Layer 3 of a small transformer language model trained on English Wikipedia (19 layers, counted from 0, width 128). Numbers have three digits each and are written without spaces.
Take only the direct path to the model's output, skipping the later layers: a vector added to the residual stream pushes a token's score in proportion to its dot product with that token's output vector.

Output vectors of the tokens that the questions are about. A number n stands for (n - 500) times 0.0029.
"\n": 578534327438649253337549614479605413645635387422516659331507463450529602539433396427605664478647614441564388315490489423449394345579660620600535472657832440703388709405320504623477648576453284400392568529513598566378634350409458444269566376438407448425422321386579629435468284352425329531512719357425516433302357723525790497577353493476573331449488400323528344574502348728611476417222
"les": 473528685678462249196706643513395678652537594609317474459576779700511324425451358753729419302306333483602683673660587689496500354459412592450447278422744374431631414349500420241780630650531494562443364411279216630447334404426507465534366691431609525525611496516432683394485656461441481342492314347637469456278643523478538378291393390366452508642631534355431396646498257600504403653433
"ploy": 579296674431288307549744419510485609442424709624443525782242578743384658449617551456548456580356305269589465434259440774421530472484419690457537559665570411532649441790587089474558619666480542562516723592392226713666715500604527370534342400475669661265437793453373533764676435500273509099505451442718559717633671352390143362533500612564027526352577424752393466495494510472275394451658
"ages": 432186721278330370181591735567491713478608534480310382414465669682430419516351643327403391741557098315447693667432277735319527428476470643539681293472583384420739451500316465327431309285596408416818562444308557475422429484419525402531397552459715664372573707530388489634274474484354235452737335541750653549557348595455536450538666553532450539341719604592399488609496392604464631643419
"ways": 500234577367277688359631466592123359415587526550337244404633897732528644744662371393518522731622276381500723404426636705556295427520407429397803417563662464279644646592363192294504412491556487537635400725380245802542512635629496308400403703473720642491756552399580582585308326582463423608630446513381369445535538463314374389442522352636564608516666629346385646664499536625386487433470
"udi": 522546531782697663414740477500408522427389465265412383601525615682363527208787609317322413548617521151436526460542319441442543535610548764387570706395427404500604603753560432318455597656262711537631388648478372453466620403637393677254579566545567468433337484638452367482320465656601540260638329364488645532594644364395543666493469658494369518573581572693510411368500312517500468568541
"eh": 477473547433653724232671306492547513835332512481358380500426412742400344393725401537459400682488569512351126629368644671480576365626390569225476478569433333604699320373623607273531553673617428576352515560394407556530678510568540373507572635408534398314681592544679317374349440413580440300508360265594483586436503605440568140590497697460437419478632570697535540385495496375361463438434
"eph": 652392419362405670556651524630592628653384578387221355436640487805542422624541796428351430593413407379433538401346697604373671577639295412424129563413377466586554547608497462199575667677362540620434742488572401402664337424622452516511539515232633579463463717620439276371572562337512385360538516433425731607452658362403427510831661460581484610615555445565529593374489311493651187532560
" Golden": 623506619422463421522603494468412392441398551575411455825360389514486376394600650677607523560447422552703485576524600399491519720391299534338449612529435409603600392506570348317415495614415477520709447614620395542546427695606570660478452565412445695528338476576532383610503451623477525507566644512558426497357519446387456564595471484488482494699528494542449475527496333451745444360479
" time": 550489566659479375359522424433343801500442455735382564483386642435438643600500545596376365592649427257342468519386645487448415396530592332592325605486483653459475469575427442552551507464386621546954200436372659586642316858429385345549742532513464389318296418549576440608476447397615626738635344572466402537330284504604471580624549369363452465637670504618305353478500626529626388518594
"ZE": 629417588655437581624434574585546728478318644391444164293351737697492419496457311530372394270331546336549378354417375691187496530533582435181546635818214345504791571410431330362586489486399691327598332640556561466528406711833602451370482365425764444547546763603437264646297462677447417370605496316569611599455444325555348500481377614630374288504443513521342299496497474345540557504426
"celona": 784305711796644432437568534823302656443514715405525206509444978889357560518726743348443406396234376637538374490545463367376632475140434719114475677687337454266726385479555141435293487797435571405685196750169312525419542699654587596491489584350710332636681745409197652616371455524596612415851500332693458563522592509307295483482529509580441505697464654461451673584497413225563211490483
"ampionship": 749445556807341413367589389588430446328432902575455181661318505744431496460747413520559425579487245407534434319434379657483365652179509335509469647656565452500597413569739334508521326353272684230636444744360399561708386440658664340561472590527738540668520671544323394598250302654630414470545645475709478783555431516256425414520475496701292492709740567448465612569488348526564563538622
" ad": 385490379556578677562450349489540482522574572418304606451473424431418277303441481522528440454362361525497443538388562593465473519560549590494527481454538463436432441639509563510508583584503424475491347326420513657541421643574522376498443535419433527367442505503481457378589478475574575400431421567383523541548392663520598491616432546514497339455550329624457676327494467507548553640363
" no": 668419573585643615509394244434516576500486506373440598505547447445456610372545726510592548298440382533429672518458505538759414365553503663488544412483439565279510658362487536420663526471317394562572475536542557432513503687343473523489547503474407575524532388691479574481576384612525478621534360548380428574629505583525556533508513590561450522517595451582505225474503588578568537597698
"duct": 633632531433399357552702654907330596360562830478523272745307505563295473259627298378392306689421373615474366587387429604550401455250616615644396414483534479333570329821527342483496540607382710453317354602345312635603379298452481470441803653496483782505615437432246074790700500616353546603631466269633538658427718458403315450602415601718491625619430430611320644401495463431695528422602
"ale": 428123773605479452273526493432476538641403572630349285472637256747370538276443481438492653507676377469493606396612433452462393526564356453406307324547390497762609412464539570461434691623479466662434598425278258357430546552460547412528637600490728496224317337397597456585364515410529465302543460420608586589551759628520604561255450534439492560564559336560476528752503290632488657434398
"nia": 660305561227392399458504249741405599569431584555332295398467378681418446267567469615615477301526380586790744316369488721447545482595272636225611532667209504389815332613652303318547512692321513466521430382613234544596554406382530577430368617386581473657759549635203504512603455513602575237776276277418182616440554379343523300316481556510214541646380377377366678460498395541439551581272

Output weights of attention head 1. The head adds the sum of these rows, row i times number i of z. A number n stands for (n - 500) times 0.00042.
o0: 507358583639365258390362432791552290475665384511558509639563452581449639507552487702428508411701601415662430495533421417494623440614355290772254303552528552479334403483515637521442462695251253719436554585430584494569531865426615495569515599684636624558461448286453498363691494400575531498510575458338543659479472481332408442291320464683448474530512485339413443424328454618785595406478
o1: 556575329482571544278269562518500690586489475478501390721380687631330415647609692277583552627378519646486446531522256544763460502417541611629529266628523408560626476699561452377418486312522429608694594574440490586484370581479541367660499562318471733788550758617556503431704486453502523566510863511814447579504718447377106565362524553358253633541480454507450546482647533768659505502497
o2: 382435523662468589736570419537471530427164704493486345446403787624429346533557404626607755512583377389497799633463490521476459408655422324444567613555425685546475424603857620566634171552615410413845471604698483254717551645501503480397447502397691419457513617509449443426513600326337302454470359598484606421375731573591518585579632498478512807528377579569435438459451519515511250517438
o3: 443517396568416475595531479450572420481488542442492492541351650491388580633427412605433316587535436411483354470537520533310359396542577553785499480495632539613627303546385250602488575657515737538553538511558616693459453548430446443576325398396551512315686548475376607473414215559796582446733359561637603555374565548292670398527310475281667520492406654576412585204439818463552443594462
o4: 381471585404657429446393490360741422520586529479553545423212630483322315616646609353537498422526391562520473636441567447544536483365666657235455634545608517535520466282540487531712497705640258419715412470571477503488367671581593439542295517345303617537541505214678543396310558512648459592604654540655479558322370316697347363463274256686385518685511512581632393507467458496360618656396
o5: 251387561579657646661487563460587655297462552366673464395543555573557318441479485524411582301514702727571453482419643560233432532448265297671318680410270529496334427420521566510620404423718473346492480475569692407460451395705568547681744642626508384442580617595404336440525514405484635532489667500419478848602209474519562688432412452676353432533613573372680714604549615428384416555346
o6: 628440285438563686267580414554523621503286562445587501448368676449525616427627459714555399551687454326635552584668611390506552484542498409498491590203683523353481351485407472524817538611257696560630495433475413425388520432449553556495538345580720465322687569374487502304637506411426435587503443633389530369532431609459679324611508437575475403602493510327529488441630564628444363564405
o7: 455338733532385460542593483378392577502481406482350591407552548638481554245505337617630602512527486936636569570437454536684469579487265396553337487379617299591350241494618559769605579356344429563578524422319495300455631947645433560489599352528542502410472590432619271447512747550306541397361466467590469479675513618445519380528597582547490665479413387519399439687479277628522352311405
o8: 506469540336465697465199447326666643362417542464604441563490510534417602417478428263594466295388362469577338356373465347586489635408559744589763526486482357517551435503661474338598283324450447464475414513589527584441559368404611475577376518512447513643463788594291481482450305635532371471417447477510436307573243561417395357551484668519526575580465509383494264733364601582484429711455
o9: 815301418304312440440558445519576496413565579402679634578605373596585538422528525206412469346463433546505971460264526323687638436341397587727614565507371439564429383459442449516641617363914593413484429565452235380526554536454332621669495503380364615573612553466478577482415303699425483479565682565610270621477363496574465414684673415517647654555539374767581638593602504596455595441737
o10: 504677363461382565350617522195965561646491562742620368414503466401511374711274443299659510444473618582488392419485576595551575440468460614435289717729346488480268541615521654405590621411494380621691497323381772542471413297294563674380506527272500558291565798431513215530476340515452621607442434403471657452355583527572631599665322350534401540533485660616584550518573578536291367517319
o11: 558697559601657710713453402514509535384439487417688483559638544177354476672496534555415484558367325452588443580422591407468472551408603658438502419685383401336599782479433475619563527365502435521516566417404663266718699357447664578553408524326411553426389412512408481536584385663379566767632478629578552486465546426472384480437408451536360716718536444795445320381491409312352452515391
o12: 274527240523454612416602622642393506486466399318477497146464722519199373398496473652363563680399703455413379635504521660299326488346644498414569583680478622364585595539645488469711403217344700393398522360521523399480436590450412297503834272491573567288473729476578508700483624377576503224498342408590679603650340304630547542639386361223464371693543548415565591460513620388251423597479
o13: 512517554395450477488358452626564856510357552586298417508591456567428636385691430606330537311441444462648348668519544586561506352391426360504465549579655543452603593554500428390411572340391486563378353454496679502448550620373671540546447561546666460458420665459550522327586548427518513307356468422441696375624502457699779514446569295524506375391577616391339653477506388331439276526284
o14: 498443533566601378591681555123599331557472581441629509412451236630310632373714465418267437700626504383421789396404544569503438408509493475604608643501332562385761421279654395602691532519251550417356509434449607164345346423316607367435449547491621182617726381404600642681530486601697534563622317773323433788479426744525559671483290439585594647588524596540581523429363661431621502438417
o15: 554271418319438538575596390432554567474497607520600587516462341460585396511500264306422535523492585669710581453519463627348616547458518523329282535293629360542571600466390624462311618578867309559466590711565377624568453485779402474491558500644530421412507472470656533465571504520617297554430590508646398674567426486315556583438561566639606760410415414541711558673569574538390517465545
o16: 555399255572614380519739343535604501688316281363462478704526444516416731618489258600581463703569710572527581422472718576567360299401485484178412509486677554380532522454427499344424700468580433656335613547603560316523604622534513495631435395151709432355579536624481563450333530690589374638460503586618318507506580343429291332559595521698501583515583782291557355626472582643478429274516
o17: 556674459589407597348524465670752440418380522588546403395244381380484451692614612416492547740418457543630433481373513485375539604437793254346406452460502698589415333499229499623553637415705599552695638529713431482468529671306477371710450489389375478478470571599470465546680606604294716708671474401489571530512396166371632535554650382579536507410343290656337560369335521519496412671408
o18: 517684550464163605454583204440305871596436411485508663601577284542515432288508519530443604429405512608685445418610490281291496507634473361642336561471588693712467629412503664554620504742834487399485304379280591574496544570482576570504651550360545436433525448420449777548494426577571553522628280466488507476381436475696640506701418290346614361604478512554710517547436408430533513643485
o19: 747395642438429613656539321490648624549447375428372296432503766535549578289540644552348450330635276599615519471370538471574661601365518517540695608471400429666543510712494481638338631554688505332443424561404571357556527395484636377415520534708513391197225447519562441419608686505252613479238709537349439535475516624571503545468526545604330232413451429382374538402492402573385504549581
o20: 335664428440468562406474387533528593543496560526446475674515583882577444528474427473614399715594529495479457589548540447560655310422455535583331436418372577417440638485572394418543597460431418538603538560658408625621594307467638457515667496540816442617698630707514616443657562305575431653798461295255582313580529406512446469454394477658488679537490775836491431377417545348386495714393
o21: 592557570631351314284657598487407424361657551558549448562505501392512592410413592577431428726691433347332546651340339709420428362480594588615412595473480233627531282470472637494329422634456560509501481574526563565613478563626517559240539614620455671499628463456298417536565530409386710433518688556587481405370636626370220678519352453455319747403312489477448581456418444428472297590524
o22: 306695581433430489709536531590460437486622467362427563650509442574624525370305433528380540581397534310440489377721528459492586459577248675608616373404294688468334475451479535276414325450458509453512370561487538618398404570571551577666599526540494498365543533464555299554538549520467229649288598378468539657520571659500367551474484498454468499333236514465520425601553428336748484573481
o23: 511681441325592587737652514454587594328675273482598534438513550339421420320459466545459520641719639626414393720488348630695496779544543431410508334437408352468624390432567520622519698584506728499540498544310511358240621658531236425585750296719368715224516276449750348399635430597513508387478294640369458738472569700500665458695501394233604462535403384621640470335618578534342442544442
o24: 607445452582445529378379383528399419598321487580693496455453427415382438437690557431587502333634568387466554209354390475478451341528360369592680220392471484519378528387479397521842381472590544548418339707366500574358611496467497400499303602502497463393462510542653699609557542551751575541580517582344405567585411530651635461624476563638456441370587610538413666417475467658297544533634
o25: 732629331491311566522557608668696529481512678679438400557366429389691376605577201381616458734461527338432603478538672499431322711569676398425349344486412642511627684582340528454360480455551543243556498730505498723396615609405504472539454728532379540423275514251782553416452367602583347495528358483432594363613226477593512624529679605603708404493647609513394522674561581382069707594341
o26: 600525628357475569420249670626339704522421378538548684433463281611496469378447262665707583499447401426441416590392403431752362454445664424379497539428387382339461383482609677479453323444548873496547586595381490455467313464546391884549447361518528692276532588527443363452498563368571536319556597614517500465434561461399609599494526554233627416606591330365609517658634605686729547416575
o27: 451455490505555422543283657493476516421490652382484671388329302744604505610565663660403635633404617557390394568442568618578326486500502494468390503622491484591431429597707556440515434479616628409673625586575406553451302529658606622496523435510422416596350702488634146520432576467441695538448724489533526528632500435557635644537470560185541633560459649407283517434729397273637577403564
o28: 902503513577290503441320588451738547593390525528488408630663571548642542694536737268356452634419379494408617461588462597613665373565806685494744384564342303462662831494510453267421445329497590567560608522439464396561634363594492380499442623601442437415365772520468712515585540578296427688672770460691696515581409403401270648501594589490222413532686505739618589282360606450341644575707
o29: 438638556451308550595465512694476662570736535638533348232545500763607604472524689439599445643522386257605467387619489559452609558597480822604695483367417492374401655624284331611511443512528335389469388678596456332519381452635527401499361525361378781376391811563269469564563543578372512546606511557506458354562618538397432446663329596449637598524449433735501486540593485392506461521602
o30: 517343475288548500503654615535517578647577558558338499613421501517598400611283657536573470545554344536588595383536400337691647478539388401417329466599685575469427351600467706509384379381426317822364477659645356519458432590476436561523607413423696511582440457543598335566528740603486584443584474606568382327648510640483626435405312364597804316682603496499382324436709718454447516503582
o31: 726665428372517450494387731506679385489563482477481547463416494543443611375617595355416501865514328230431568606657615498653722507262619620730683479445466537462580650606548569427531621497376395435475638470431581630641208490355515479474549600556423312644418307350497407383712495719454767710596649591540626549536353603595302515551630834587295587408546594683236610217332689420474380624662

Each question shows a token from some text and the vector z that the head gathered there. A number n stands for (n - 500) times 0.0031.

" |": 577540496511670339505408499505520526475439543516518351425522562615511434578436375324556515485456
Which of these tokens does it push up most? "ways"

" (": 454512572468507502485454514568394572594520484475459534526547403485404507534511553536540446471474
Which two tokens does it push up most, strongest first? "ZE", "ampionship"

" 38": 395405458488415541450442393570449574592577641497445517521527405503485588529549523607526415485635
Pushed down most: "les"

"20": 525523499481498463519538471586441496521457492494506500499508442489435539549485525505501435518492
Which of these tokens does it push up most? "ale"

" Gr": 497523514494500452533520498572440521529455482503506506493519412473434552531482539510537463508531
Which two tokens does it push up most, strongest first? " no", "ploy"

" Star": 512511333452695548284408677516470565516363636582412311617419533505529566573517424584390446314519
Which of these tokens does it push up most? "\n"

"13": 489472519509460471520503496562477510516499437478408556542543454486465549518492534484476512503505
Which two tokens does it push up most, strongest first? " ad", " time"

" major": 520552518505504481577475500504468425504483549545509526481553471530509590548486514482547433482496
Pushed down most: "ZE"

"|": 471349555357452505511513506563424527487481659420601408545538526406575356516398371329366505540466
Which two tokens does it push up most, strongest first? "nia", " no"

"m": 445584530445517501496504513502530553472498383529474458434592458586493576462473547526502516482510
Which three tokens does it push up most, strongest first? "ploy", "duct", " Golden"

" 11": 459460506469384483582511453520518538561519527517431508567576499502466588556567469526580513440551
Which three tokens does it push up most, strongest first? "udi", " time", " ad"

"omb": 487603545500478449505541484565458534479476476487529455422591451563468497506440530549578559492530
Pushed down most: "\n"

"y": 509429531408517534470550431602476528485471430549441548544588326532485585538516575452457509516481
Pushed down most: "celona"

"G": 584512499481624499476527469479523640423472435428563547483500539500514490543435482493455481534556
Which two tokens does it push up most, strongest first? " Golden", " no"

"\n": 476385541385512498530527515560449552441472567422596489532520512448522363514417424355373517545467
Which three tokens does it push up most, strongest first? "nia", " no", "les"

" @": 627574423582662305527363342531558584536462562563595385503487642587473486600504255315632491479510
Which two tokens does it push up most, strongest first? "ways", "ploy"

" first": 494459547474575495604511474418592486542588515513585512535550476471490553554572479440425417468443
Pushed down most: "duct"

"me": 451545560489540475498521509558500543440492438489482509455622440545468496467471544534519539528514
Which of these tokens does it push up most? "ploy"

" 15": 499462488528465458521435469538434529574561465452418542577506441489491548566505524477519491490503
Which three tokens does it push up most, strongest first? " time", " ad", "udi"

" —": 503476534483561466523510485490478462500498482531467436508538490526500515538472490434494491501456
Which of these tokens does it push up most? "les"

"if": 487555574404478405533492466573569499462493462453538519500510516501538448462508452521567559568493
Which of these tokens does it push up most? "eph"

"-": 519555553398563454493546486580492519440488400529563512512574425490531473507473528508533546526455
Which three tokens does it push up most, strongest first? " Golden", "ploy", "ale"

"00": 459583530472390470541568479556426469499477516471415481457659420562491601471461564531559560494625
Which two tokens does it push up most, strongest first? "duct", "ploy"

"u": 518477498456535541527507472567459478485448403536379544489602400539474535547540532475514560501499
Which of these tokens does it push up most? " ad"

"2": 442483509463477415432486584545398519513559481436452455560558393491598512501533529512549569497557
Which of these tokens does it push up most? "ages"

"ato": 467523558519522469490452546610425534496497415509418572572507424480532487492486515468559540523548
Which two tokens does it push up most, strongest first? "ages", "ploy"

"as": 502568553483527460507500545578446534454484406497446556476555465531480487507472533498525530525519
Which of these tokens does it push up most? "ploy"

"70": 442537492435422462510530458583442548560480440489434504520664419555443601524477490527574541471593
Which three tokens does it push up most, strongest first? "ploy", "duct", "udi"

"–": 457497541492539453538512545492427465480468539536511382464609473525544574517456516471563558504489
Pushed down most: " time"

" a": 515598597558529325587521311300445438549662642377524456616514498379506625418347528495480454571393
Pushed down most: "ampionship"

" O": 503447472458467517490519459580434514528489450506390530552581387481459542560531547483492496490515
Which two tokens does it push up most, strongest first? " ad", "ale"

"ourn": 418472558460511439561515497559442525541471481524581529472515344481491630565575546447497507431460
Which two tokens does it push up most, strongest first? "ways", " no"

" S": 583478507484597538486541476471536620448487481426549515530513527503523507551433483511438458516524
Pushed down most: "ages"

" August": 399372421532396527516451377509528552610580630509459542507511423491486606563589464566467451489651
Which three tokens does it push up most, strongest first? " time", " ad", "udi"

"4": 474575508479367445530558477545416478512486515489408503486617435548496587489506553511553540486637
Which of these tokens does it push up most? "duct"

"11": 499411353373272517728384360549682429639535665469396522482418584441487653587667431526600401457533
Which of these tokens does it push up most? " time"

"0": 496543560401548454471542502582498515427477392523543523516574426496507468515496522464506520495477
Which of these tokens does it push up most? " Golden"

"osh": 502521584496578493499546542596432546468467389512439585500560442522455507526472516468489546511482
Which two tokens does it push up most, strongest first? "ploy", " Golden"

"===": 532417590439506473527445488398713614406489539388526546493565516519462376485430377389468569512500
Which of these tokens does it push up most? "eph"

".": 459312387514440395553361516487508420649488721429542347552419431452577553618565383431356300358641
Which of these tokens does it push up most? "\n"